Layer 7 of a small transformer language model trained on English Wikipedia (12 layers, counted from 0, width 64).
Take only the direct path to the model's output, skipping the later layers: a vector added to the residual stream pushes a token's score in proportion to its dot product with that token's output vector.

Output vectors of the tokens that the questions are about. A number n stands for (n - 500) times 0.0051.
"ens ": 674 651 380 389 543 433 369 506 463 386 503 454 546 695 373 451 364 416 467 515 753 594 537 326 527 628 408 694 413 526 603 525 575 430 382 560 455 421 524 394 517 376 493 644 626 580 581 281 485 443 422 630 773 393 487 467 681 410 566 445 497 525 486 402
"| ": 349 559 614 548 448 690 540 386 508 565 614 654 694 319 500 578 399 655 591 597 403 562 667 379 530 333 566 747 306 532 340 365 442 307 705 463 516 595 643 640 448 521 434 472 434 369 411 447 524 395 403 496 346 508 504 659 681 566 569 373 632 627 410 587
"Resul": 525 632 406 269 371 580 476 600 546 425 553 421 638 562 432 484 386 553 514 335 584 600 356 512 300 614 513 572 675 459 614 673 696 385 413 464 456 677 516 427 569 469 413 520 509 505 556 422 448 613 548 462 569 712 481 579 513 516 426 484 492 540 570 423
"Championships": 589 456 345 379 495 438 415 605 592 380 686 432 396 587 341 643 458 609 578 458 641 565 569 392 358 687 236 467 461 570 513 628 688 577 547 335 469 876 616 398 626 545 312 605 333 607 693 555 536 692 540 755 703 649 459 614 448 484 415 423 462 601 619 466
"anted ": 534 464 332 453 154 567 442 671 484 491 507 372 565 490 317 583 572 438 543 339 496 618 309 455 486 686 500 398 457 636 609 496 717 607 380 409 432 362 429 497 452 553 322 610 595 672 700 504 482 436 608 763 747 549 481 546 451 244 602 84 370 417 452 587
"dynast": 307 234 608 376 280 613 530 493 661 263 320 406 540 659 455 475 493 496 609 465 444 537 479 468 215 622 394 365 451 569 503 533 538 520 632 307 478 472 604 451 519 548 403 685 542 408 712 723 525 649 232 774 598 719 468 474 421 456 412 488 284 548 676 523
"tures ": 558 595 394 288 407 414 369 431 628 500 518 425 484 709 245 538 462 451 552 658 511 597 600 243 192 682 317 585 462 448 452 511 541 504 489 584 436 609 606 541 542 587 635 518 746 686 604 749 441 392 321 687 592 508 464 296 473 571 511 354 568 388 569 522
"ney ": 572 423 728 504 379 493 717 650 422 790 463 269 545 469 529 423 351 385 300 536 484 640 166 373 256 692 528 610 641 534 557 699 582 525 488 576 421 676 554 241 637 561 713 607 432 582 618 631 548 394 523 527 652 446 497 457 560 583 362 404 582 359 638 438
"Italy": 476 471 260 445 577 574 615 552 727 276 541 462 394 422 345 453 407 426 613 550 688 465 536 496 256 629 500 500 533 575 697 667 589 683 430 445 483 593 576 280 489 424 439 594 515 458 604 528 617 593 486 646 698 549 488 582 312 527 514 318 377 737 604 650
"years": 737 450 313 364 268 523 531 637 537 557 392 422 299 531 619 362 558 441 467 475 465 448 443 541 505 496 309 595 511 572 381 638 590 438 408 500 474 598 607 360 464 398 404 500 231 578 378 630 562 782 470 900 619 660 480 477 309 371 512 521 458 739 270 663
"Asia": 518 356 446 376 544 588 658 575 661 451 468 461 426 574 344 473 500 417 520 564 620 457 471 462 377 654 610 413 409 555 525 633 636 535 372 327 475 696 635 349 379 216 394 676 269 643 574 831 329 542 500 744 530 643 483 577 407 562 385 414 397 693 637 549
"defe": 472 608 594 482 403 605 668 544 572 303 211 95 461 557 308 390 504 353 481 659 520 544 248 432 407 668 589 514 564 418 583 726 663 565 454 283 456 812 665 444 676 532 365 520 450 337 633 354 527 567 312 586 793 539 484 423 548 596 586 227 378 572 521 552
"†": 403 442 189 445 587 340 269 471 552 537 548 571 468 561 512 376 299 427 602 349 371 575 575 340 376 663 564 459 583 555 446 538 640 351 558 428 456 486 500 474 421 519 543 402 463 376 635 396 416 597 359 625 579 539 475 752 415 596 598 433 436 409 621 547
"Switzerland ": 416 450 512 353 488 589 601 470 584 455 648 385 476 494 270 444 379 322 519 593 670 587 560 377 419 618 463 682 605 650 634 510 608 582 379 531 490 486 522 264 579 389 525 589 411 585 613 639 550 532 510 535 611 493 470 704 451 554 585 290 338 700 563 563
"→": 442 371 405 373 536 596 470 584 326 303 508 263 286 414 532 516 710 382 683 583 743 746 438 330 397 496 519 601 543 425 558 561 693 495 236 417 438 634 598 361 430 438 377 714 661 581 663 591 636 785 434 495 687 649 481 607 663 350 509 227 547 775 358 381
"uel": 613 517 285 353 530 719 496 603 546 500 528 436 497 465 318 388 564 348 530 369 475 634 304 432 517 756 355 691 567 627 420 726 522 589 410 288 452 565 530 484 612 454 527 760 326 447 431 504 442 489 640 700 723 420 499 598 441 454 405 373 404 348 492 478
"ased ": 604 481 343 596 75 486 567 626 647 365 651 348 405 591 431 519 339 461 531 535 818 660 328 283 515 638 662 420 374 467 447 635 567 748 197 589 414 287 469 525 291 452 589 292 762 613 593 625 543 592 492 432 608 443 483 339 504 354 550 363 421 512 384 463
"he ": 706 547 606 388 412 468 578 396 449 560 347 253 475 388 572 416 462 539 325 485 370 452 652 667 456 524 202 514 576 206 622 492 471 509 458 471 492 290 738 619 542 361 644 669 787 348 826 459 393 547 441 481 683 530 506 308 407 273 479 269 426 532 716 445
"Kum": 423 379 474 406 401 669 395 512 564 269 427 359 522 621 401 403 435 456 554 605 537 550 421 465 356 524 525 465 554 511 416 541 675 759 487 365 478 616 432 450 456 548 418 479 556 405 638 644 437 631 338 525 493 536 498 531 547 320 500 210 480 311 659 551
"elevision": 644 427 288 426 355 577 477 549 683 379 659 245 472 607 400 513 454 334 429 700 679 722 257 500 451 760 766 756 558 630 561 733 631 452 542 509 422 745 380 542 569 365 663 632 463 553 470 510 424 826 543 789 776 543 468 590 345 510 486 347 385 566 612 669
"CE": 462 327 401 510 536 398 331 689 573 305 383 370 342 631 576 309 492 503 630 556 372 393 517 459 595 569 436 428 393 503 487 593 567 467 337 663 480 522 539 495 597 533 594 617 531 730 473 585 551 603 512 582 673 667 505 488 420 536 426 529 384 604 566 486
"cas": 635 482 289 458 489 391 516 547 361 339 381 534 634 592 482 461 491 388 408 468 576 548 304 463 287 565 359 597 494 514 357 473 602 585 333 272 499 557 649 508 559 485 303 500 697 486 290 454 432 678 582 626 594 517 511 503 307 534 506 554 465 457 599 552
"vocals": 524 442 345 491 344 482 466 574 606 528 597 341 253 400 457 516 391 456 430 492 508 655 453 438 343 673 626 264 508 500 586 564 677 549 574 371 477 725 628 265 747 541 819 417 487 687 514 359 610 854 270 717 619 496 477 307 423 469 398 330 420 590 544 715
"otal ": 320 239 672 398 27 555 653 649 633 340 613 419 393 405 219 578 554 277 527 586 641 781 214 300 253 730 567 397 360 569 558 749 711 657 227 384 433 423 464 420 475 376 552 428 615 718 791 588 537 419 269 580 610 531 449 417 678 213 357 458 571 366 581 511
"goals": 532 302 404 324 655 580 631 654 337 387 696 394 310 418 472 559 462 461 604 500 496 564 178 344 460 734 317 497 462 520 268 696 575 452 412 439 469 652 624 535 703 576 444 580 473 544 525 750 528 734 296 735 553 594 481 455 483 607 485 445 510 515 515 576
"ically ": 355 312 324 464 259 420 504 444 602 641 376 625 411 539 222 296 609 500 455 440 411 700 445 233 437 659 401 535 253 532 645 663 740 383 195 313 429 542 504 382 446 370 561 484 756 607 514 364 420 535 621 538 428 526 469 569 504 504 390 431 515 283 592 470
"atic": 500 411 488 328 516 715 487 533 762 286 586 496 403 532 345 434 602 449 435 429 357 620 196 399 492 654 479 503 438 459 440 583 564 546 276 401 441 605 463 454 452 370 475 625 690 655 522 444 575 442 696 746 390 556 499 610 521 539 429 546 424 471 493 437
"she ": 619 459 528 389 301 432 438 349 587 377 551 105 542 372 353 323 406 396 112 292 316 425 653 587 569 530 280 650 423 446 612 559 478 481 319 324 485 459 792 496 649 534 646 535 719 336 752 426 471 538 449 515 624 560 479 312 408 200 553 299 232 534 536 536
"Sweden": 535 422 444 508 560 706 435 546 597 520 650 378 434 494 298 480 318 317 540 566 678 490 548 504 303 696 529 450 612 575 640 616 640 580 364 449 484 616 487 292 596 403 416 728 449 617 516 532 620 572 455 705 626 613 484 568 432 454 374 272 312 692 419 599
"where ": 594 467 593 410 321 401 587 454 728 484 418 424 497 456 238 366 440 401 323 752 311 481 556 586 384 511 422 453 424 513 543 648 518 293 437 401 502 474 586 525 323 483 278 521 511 354 468 512 644 434 534 441 470 481 477 346 445 508 514 229 438 741 801 457

Output weights of attention head 1. The head adds the sum of these rows, row i times number i of z. A number n stands for (n - 500) times 0.0046.
o0: 478 412 512 520 319 548 583 606 403 603 492 587 443 573 559 472 420 605 381 515 524 544 513 510 417 493 482 317 568 474 599 543 324 518 624 426 335 384 463 363 401 671 536 388 448 553 508 444 372 377 403 345 331 619 529 411 647 517 441 427 428 550 610 189
o1: 443 718 390 531 373 390 457 460 477 441 552 380 606 713 478 550 498 618 705 343 570 434 654 610 591 556 334 488 387 381 652 592 392 495 539 496 725 463 576 716 466 452 482 509 464 441 680 467 360 532 584 660 677 600 496 584 464 476 664 381 560 391 582 458
o2: 466 436 398 328 344 646 332 513 480 465 480 463 469 404 497 365 417 455 605 472 357 336 641 471 483 536 381 482 434 444 310 567 551 489 367 617 653 498 401 612 421 538 302 485 563 327 487 494 533 590 492 143 476 547 432 633 475 376 618 575 436 592 610 276
o3: 707 590 418 492 439 435 822 489 396 526 526 584 387 443 398 427 545 382 389 462 533 344 603 223 538 468 514 430 412 577 514 556 473 420 92 540 389 423 574 347 532 527 353 399 278 490 604 450 459 306 652 386 418 629 545 567 656 516 521 500 408 667 477 599
o4: 515 484 708 401 652 535 512 451 545 532 368 557 442 518 321 633 338 582 500 453 409 500 715 469 576 402 298 395 683 737 387 464 371 511 503 385 635 553 593 647 651 599 511 528 362 561 384 486 450 359 641 576 321 488 570 551 359 537 497 613 331 517 558 502
o5: 555 539 542 675 536 357 577 632 510 469 721 595 542 418 517 562 577 334 542 381 522 543 334 496 507 495 210 825 502 478 500 497 359 381 409 281 581 160 396 340 588 469 725 583 428 566 459 356 429 504 342 508 511 635 427 478 620 529 592 530 490 511 578 484
o6: 439 364 327 633 528 486 380 340 435 301 440 534 598 537 294 614 647 379 433 636 465 444 554 544 462 808 364 455 343 451 586 604 493 415 462 436 447 258 667 467 570 709 541 597 512 493 377 513 372 428 625 567 302 539 483 605 412 564 488 517 593 322 526 738
o7: 543 566 611 460 424 411 554 449 493 678 643 578 441 577 448 498 319 361 489 506 702 271 586 565 408 455 439 665 563 689 430 656 561 388 227 581 663 493 539 319 545 358 455 641 637 439 531 432 631 670 599 397 603 548 490 466 302 489 462 483 488 510 406 507
o8: 522 278 663 623 414 584 508 548 275 528 460 387 412 584 576 492 575 599 518 464 488 373 523 737 525 591 639 317 546 448 475 404 499 598 315 605 644 524 435 532 626 699 626 531 637 482 262 486 481 602 270 635 565 604 634 444 517 583 296 371 530 648 491 715
o9: 449 580 451 386 495 582 317 416 591 320 403 433 636 675 426 608 628 562 644 596 527 456 591 552 506 419 404 465 522 411 470 399 425 472 526 417 430 660 480 426 484 486 355 615 596 578 472 590 335 439 476 441 528 517 570 552 516 554 481 574 416 524 692 481
o10: 546 494 515 551 655 605 503 489 489 522 516 458 359 539 558 301 462 425 497 398 569 583 299 581 650 473 432 532 608 466 615 386 566 431 428 331 491 613 535 468 550 613 343 514 591 725 605 589 501 520 496 520 443 481 585 561 660 525 351 451 547 619 528 554
o11: 404 461 486 612 442 381 556 575 492 706 440 616 708 311 494 577 480 469 394 517 438 418 538 495 311 436 506 605 381 605 538 531 621 368 573 342 370 390 373 431 565 566 514 512 463 608 459 591 519 604 639 756 425 511 502 661 543 429 561 558 557 460 470 459
o12: 524 477 517 488 438 553 477 489 444 638 461 546 574 296 734 458 558 426 353 483 654 508 499 553 394 556 732 765 479 654 382 463 571 702 573 628 221 544 423 572 644 564 523 572 471 546 371 518 512 627 430 596 524 394 591 639 320 438 671 450 535 407 361 821
o13: 607 478 597 429 547 545 426 423 489 544 448 503 238 541 426 464 604 440 357 570 636 616 548 582 611 442 376 476 723 425 371 603 602 398 322 502 633 368 570 658 454 414 419 307 480 606 543 598 597 565 613 520 453 768 687 454 571 515 484 720 507 544 302 514
o14: 582 315 337 378 426 282 302 365 365 541 493 643 483 512 463 522 393 345 630 392 496 442 749 506 756 496 636 435 457 415 334 451 514 309 579 575 388 422 439 621 410 448 560 468 680 506 202 448 371 543 585 498 310 409 628 434 595 620 543 375 470 578 671 593
o15: 529 518 428 329 386 640 517 537 595 282 427 527 480 516 376 523 490 491 517 640 403 621 661 546 488 556 383 475 705 213 613 407 543 382 522 541 578 453 539 631 488 461 475 489 458 471 691 590 444 608 456 575 479 267 466 454 376 567 585 550 729 472 662 496
o16: 402 461 341 573 479 408 467 557 475 485 438 539 363 273 413 382 476 201 455 531 476 508 438 470 298 525 542 435 558 586 574 394 436 478 334 980 350 563 404 780 579 529 336 464 391 767 295 377 549 557 597 535 515 543 511 591 420 495 490 555 583 525 369 460
o17: 445 284 890 583 275 574 444 399 495 584 588 538 677 631 424 372 554 482 554 562 494 443 335 479 428 384 621 685 323 413 510 310 637 479 374 375 567 357 544 443 425 307 400 558 558 467 376 716 610 379 513 535 417 354 516 417 537 530 458 487 524 573 349 322
o18: 378 652 412 392 478 521 505 553 495 440 562 401 416 521 458 588 662 368 437 557 518 516 485 356 319 458 330 459 560 608 573 547 386 614 375 478 345 511 381 477 509 513 328 481 459 531 349 360 723 492 412 589 551 575 494 289 319 658 617 497 583 323 493 444
o19: 544 530 580 404 462 500 534 579 338 676 433 387 583 522 400 356 447 619 467 324 414 545 304 597 466 497 519 484 441 592 564 513 505 493 461 527 390 367 617 610 520 706 554 528 571 625 431 499 479 621 521 577 519 599 403 444 515 367 440 527 450 427 533 457
o20: 579 375 472 569 545 445 451 321 266 425 565 516 523 713 388 439 579 451 574 522 423 481 504 658 449 567 463 492 345 489 741 663 576 496 528 643 524 605 493 585 337 610 477 588 530 582 520 680 505 255 376 370 586 549 411 309 599 480 520 518 689 489 744 511
o21: 451 520 468 474 331 374 484 467 573 897 433 600 728 519 490 340 411 460 371 482 444 672 429 646 410 476 213 646 449 466 643 579 409 427 583 637 552 438 616 494 479 732 539 642 521 580 367 547 469 589 680 326 576 569 421 428 577 602 413 423 535 525 612 557
o22: 606 475 378 504 436 375 427 461 445 337 447 555 702 364 475 581 540 593 551 659 506 487 535 554 455 524 477 457 387 316 496 491 661 502 553 443 509 390 423 417 363 527 211 613 536 449 487 590 510 657 553 587 502 586 363 530 621 730 380 612 467 508 499 608
o23: 351 586 408 498 548 632 584 505 601 412 496 648 539 556 437 715 333 301 588 476 678 477 319 443 618 592 406 676 551 433 488 491 545 399 389 459 263 421 457 598 594 657 586 435 676 441 564 494 366 673 477 469 525 503 511 446 511 443 558 396 537 434 515 270
o24: 557 353 542 512 440 327 609 366 550 425 393 431 540 496 582 457 483 378 567 460 474 330 553 467 452 540 516 363 638 496 480 491 463 464 385 535 670 406 626 436 654 395 606 565 400 698 392 580 594 400 574 529 552 453 578 417 419 642 345 509 537 384 601 539
o25: 401 511 617 411 430 337 518 494 519 457 603 615 559 478 616 611 520 552 526 531 604 511 727 512 685 493 767 668 594 284 637 364 480 416 799 331 776 531 532 520 707 400 571 663 485 456 622 449 523 390 429 383 536 637 320 479 468 533 520 547 405 462 463 446
o26: 422 478 699 414 661 683 645 253 310 393 740 442 389 236 598 307 690 423 583 620 449 454 446 447 515 592 607 378 443 567 367 504 532 503 338 456 594 605 616 710 416 297 393 368 459 396 613 684 600 667 570 687 390 377 603 323 623 449 414 383 568 561 421 410
o27: 393 409 439 315 519 673 471 571 331 399 362 503 522 530 412 307 423 393 535 544 466 824 728 444 772 532 606 463 397 473 396 340 631 637 464 430 592 605 473 686 574 629 501 383 412 369 330 572 374 526 632 330 567 463 599 520 536 455 528 375 391 607 538 489
o28: 210 517 654 548 655 628 260 524 487 350 518 363 696 518 545 711 430 385 492 401 466 376 475 407 741 662 329 437 564 385 653 447 515 590 679 511 489 323 473 364 428 441 421 560 599 434 650 531 653 444 579 363 707 628 674 429 552 387 297 516 301 327 673 388
o29: 373 518 507 403 344 591 469 473 477 657 551 413 554 268 436 526 483 604 340 568 658 562 538 418 376 419 533 544 590 368 499 474 566 531 477 763 318 480 343 394 442 642 517 377 477 365 564 500 827 488 575 438 557 413 625 558 567 592 678 429 590 371 516 604
o30: 480 318 633 453 411 335 420 663 326 459 485 411 597 477 733 468 602 666 442 553 424 464 137 363 386 440 599 560 409 215 390 353 500 385 447 540 545 428 410 652 420 402 337 420 604 495 489 573 316 414 425 622 350 603 512 362 526 436 615 573 605 431 622 436
o31: 432 382 626 544 506 313 625 437 370 472 676 522 467 504 612 511 465 589 414 485 647 479 611 363 461 379 472 541 500 561 647 489 474 478 529 373 400 258 396 378 307 330 654 516 449 252 617 460 488 416 469 581 468 442 495 368 500 394 467 476 383 467 447 609

Each question shows a token from some text and the vector z that the head gathered there. A number n stands for (n - 500) times 0.0054.

"\n": 464 523 602 530 404 514 519 495 486 599 479 482 508 507 475 596 466 525 535 458 509 426 412 526 387 468 596 554 551 492 455 474
Which three tokens does it push up most, strongest first? "→", "Kum", "defe"

"tains ": 454 477 540 493 542 489 352 462 629 555 536 470 528 487 412 452 513 490 505 594 474 511 525 509 477 544 519 489 463 484 429 387
Pushed up most: "defe"

"born ": 374 561 405 433 534 667 474 578 516 624 623 521 607 499 399 616 390 459 469 667 453 356 367 552 406 519 391 498 472 658 497 477
Pushed up most: "elevision"

"ir": 411 529 510 495 449 276 505 531 505 411 383 571 682 433 449 475 441 485 500 452 511 448 590 367 538 564 637 594 601 530 390 598
Pushed up most: "Italy"

"the ": 453 568 579 393 571 568 505 475 409 563 516 518 563 472 415 447 411 519 648 485 490 461 451 523 415 419 546 550 507 481 409 413
Pushed up most: "uel"

"Raj": 441 520 624 331 528 517 627 376 445 540 550 514 522 471 429 513 254 510 627 381 537 445 426 427 368 470 642 591 643 536 433 511
Which two tokens does it push up most, strongest first? "Kum", "dynast"

"g": 593 434 646 580 543 351 435 515 549 426 632 464 657 524 490 515 586 555 368 511 399 506 360 370 520 412 522 474 379 543 469 513
Which two tokens does it push up most, strongest first? "years", "ney "

"t ": 454 345 376 560 474 504 305 522 541 507 732 626 494 354 453 437 459 370 491 435 579 655 403 441 536 527 536 454 421 720 399 448
Which two tokens does it push up most, strongest first? "ney ", "vocals"

"ame ": 466 437 361 522 490 526 420 532 530 551 504 551 459 476 490 481 667 361 525 602 474 546 511 439 559 478 441 418 384 574 435 460
Pushed up most: "vocals"

"at": 436 572 574 355 492 281 623 482 526 559 604 529 572 482 359 514 387 563 547 583 612 519 450 348 395 503 717 551 528 547 459 446
Pushed up most: "Kum"

"|": 435 569 520 421 493 540 487 484 481 604 552 449 460 584 534 515 555 546 544 563 519 419 460 543 497 472 552 508 526 499 439 517
Pushed down most: "ney "

"M": 411 531 568 516 555 653 550 385 584 470 604 501 572 401 456 521 592 516 536 523 609 480 513 566 398 358 447 567 624 600 397 425
Pushed down most: "Asia"

"R": 424 440 556 599 459 557 489 448 490 513 573 507 582 401 332 529 520 469 535 428 562 651 391 381 543 489 437 490 490 650 420 524
Which three tokens does it push up most, strongest first? "ney ", "Switzerland ", "Italy"

"up": 527 519 684 552 646 362 507 404 625 558 617 453 465 455 465 609 527 610 407 453 581 353 433 486 489 544 545 448 683 468 522 613
Pushed down most: "elevision"

"i": 458 545 557 582 530 313 520 379 485 526 475 418 593 458 416 561 487 599 443 411 448 487 427 283 534 438 473 435 510 446 463 556
Pushed up most: "Asia"

"holding ": 427 611 574 541 456 651 480 337 547 467 514 572 634 441 532 413 558 574 537 598 507 499 466 517 311 352 406 445 658 467 420 457
Which two tokens does it push up most, strongest first? "anted ", "uel"

"housing ": 535 557 445 466 585 547 448 504 482 500 475 502 479 378 488 403 504 528 549 595 555 389 517 536 384 538 449 458 481 473 338 483
Pushed up most: "Championships"

"of ": 578 556 451 448 583 598 449 509 463 439 512 467 409 377 526 383 447 593 524 493 568 396 501 579 338 547 418 506 485 434 347 567
Pushed up most: "ens "

"April ": 462 498 602 476 509 604 533 505 434 481 474 586 551 310 467 513 362 458 538 406 488 523 506 450 349 466 500 582 490 550 500 394
Pushed up most: "| "

". ": 363 399 606 540 403 632 558 420 534 314 367 509 480 459 342 382 441 505 535 562 400 514 528 600 405 331 584 487 446 364 625 371
Pushed up most: "goals"

"8 ": 462 374 504 454 466 641 563 609 447 700 557 437 327 530 612 615 554 662 669 527 583 406 495 587 479 556 486 339 398 491 541 497
Pushed up most: "tures "

"un": 529 452 604 599 630 573 575 422 504 333 314 518 653 439 442 523 473 409 498 497 740 513 397 681 586 491 579 498 456 481 429 380
Pushed down most: "→"

"| ": 461 515 633 495 480 643 566 550 457 635 490 462 421 551 551 495 523 556 632 548 522 522 479 484 493 448 461 351 614 483 407 461
Pushed up most: "ens "

".": 373 418 579 477 463 603 643 583 491 633 584 402 341 553 545 564 524 606 666 633 497 439 481 591 529 447 613 332 562 437 531 493
Pushed up most: "atic"

"7": 530 439 592 547 494 603 562 609 422 665 453 497 352 489 594 511 489 570 662 531 512 470 436 527 495 493 501 368 481 545 465 493
Pushed up most: "where "

"36": 508 452 586 524 408 602 568 646 445 668 517 510 349 506 631 517 502 614 625 616 473 480 491 589 551 485 536 368 460 548 492 493
Which two tokens does it push up most, strongest first? "ically ", "where "

"from ": 423 549 528 473 468 565 508 480 478 615 566 489 521 569 509 569 569 548 508 586 522 452 477 532 497 481 513 450 479 565 406 495
Pushed up most: "→"

"nes ": 364 465 448 540 495 506 483 442 484 348 578 526 487 492 397 514 658 320 733 312 330 547 536 464 655 447 322 486 693 448 206 551
Pushed up most: "Italy"

"Moun": 503 448 414 509 474 506 467 588 470 536 554 549 465 496 513 514 590 427 571 610 517 554 537 481 533 507 481 422 401 541 428 435
Pushed down most: "Kum"

"9": 376 305 573 516 333 520 566 554 479 507 644 421 426 384 548 423 495 689 447 641 412 596 510 445 644 353 439 403 391 453 485 612
Pushed down most: "Championships"

"J": 484 574 519 460 588 559 562 506 497 563 517 454 504 544 439 636 413 553 581 491 547 497 372 486 434 453 564 550 587 593 533 627
Pushed up most: "he "

"39": 358 305 518 469 406 486 609 562 483 471 586 425 347 384 576 436 520 663 519 551 405 601 487 504 537 456 435 283 438 447 413 614
Which two tokens does it push up most, strongest first? "ically ", "ney "

"Peak ": 461 427 575 450 460 537 442 557 529 545 556 451 450 522 476 437 473 581 547 552 530 520 487 496 496 524 534 384 422 505 428 481
Pushed up most: "→"

"3": 497 417 634 507 461 565 550 614 475 614 542 493 378 517 561 490 498 632 635 550 527 510 472 484 464 499 472 366 438 524 483 505
Which two tokens does it push up most, strongest first? "where ", "ically "

",": 423 490 633 516 472 564 583 532 495 576 512 422 438 521 474 495 469 564 580 507 518 543 439 495 481 454 489 432 558 468 458 543
Pushed up most: "she "

"202": 502 503 654 487 501 633 542 511 418 438 482 569 534 335 501 460 398 514 472 391 498 484 509 450 376 491 428 549 495 450 480 404
Which two tokens does it push up most, strongest first? "| ", "†"

"anch": 422 529 578 589 485 420 488 436 477 541 514 405 534 469 490 529 483 577 469 440 470 478 415 372 516 438 499 435 513 486 492 491
Pushed up most: "Asia"

"25 ": 291 544 413 448 398 465 489 603 291 616 520 443 571 554 586 604 537 446 562 560 504 352 602 563 553 548 421 426 355 632 354 465
Which two tokens does it push up most, strongest first? "elevision", "Italy"

"Minister": 461 442 533 612 490 600 520 498 511 492 477 578 420 447 436 625 357 475 619 474 529 482 326 523 367 438 528 424 505 487 530 503
Pushed up most: "otal "

"6": 419 543 661 659 618 648 462 548 464 347 477 323 508 495 344 491 494 569 535 484 429 245 392 595 584 420 611 401 406 253 652 320
Pushed up most: "goals"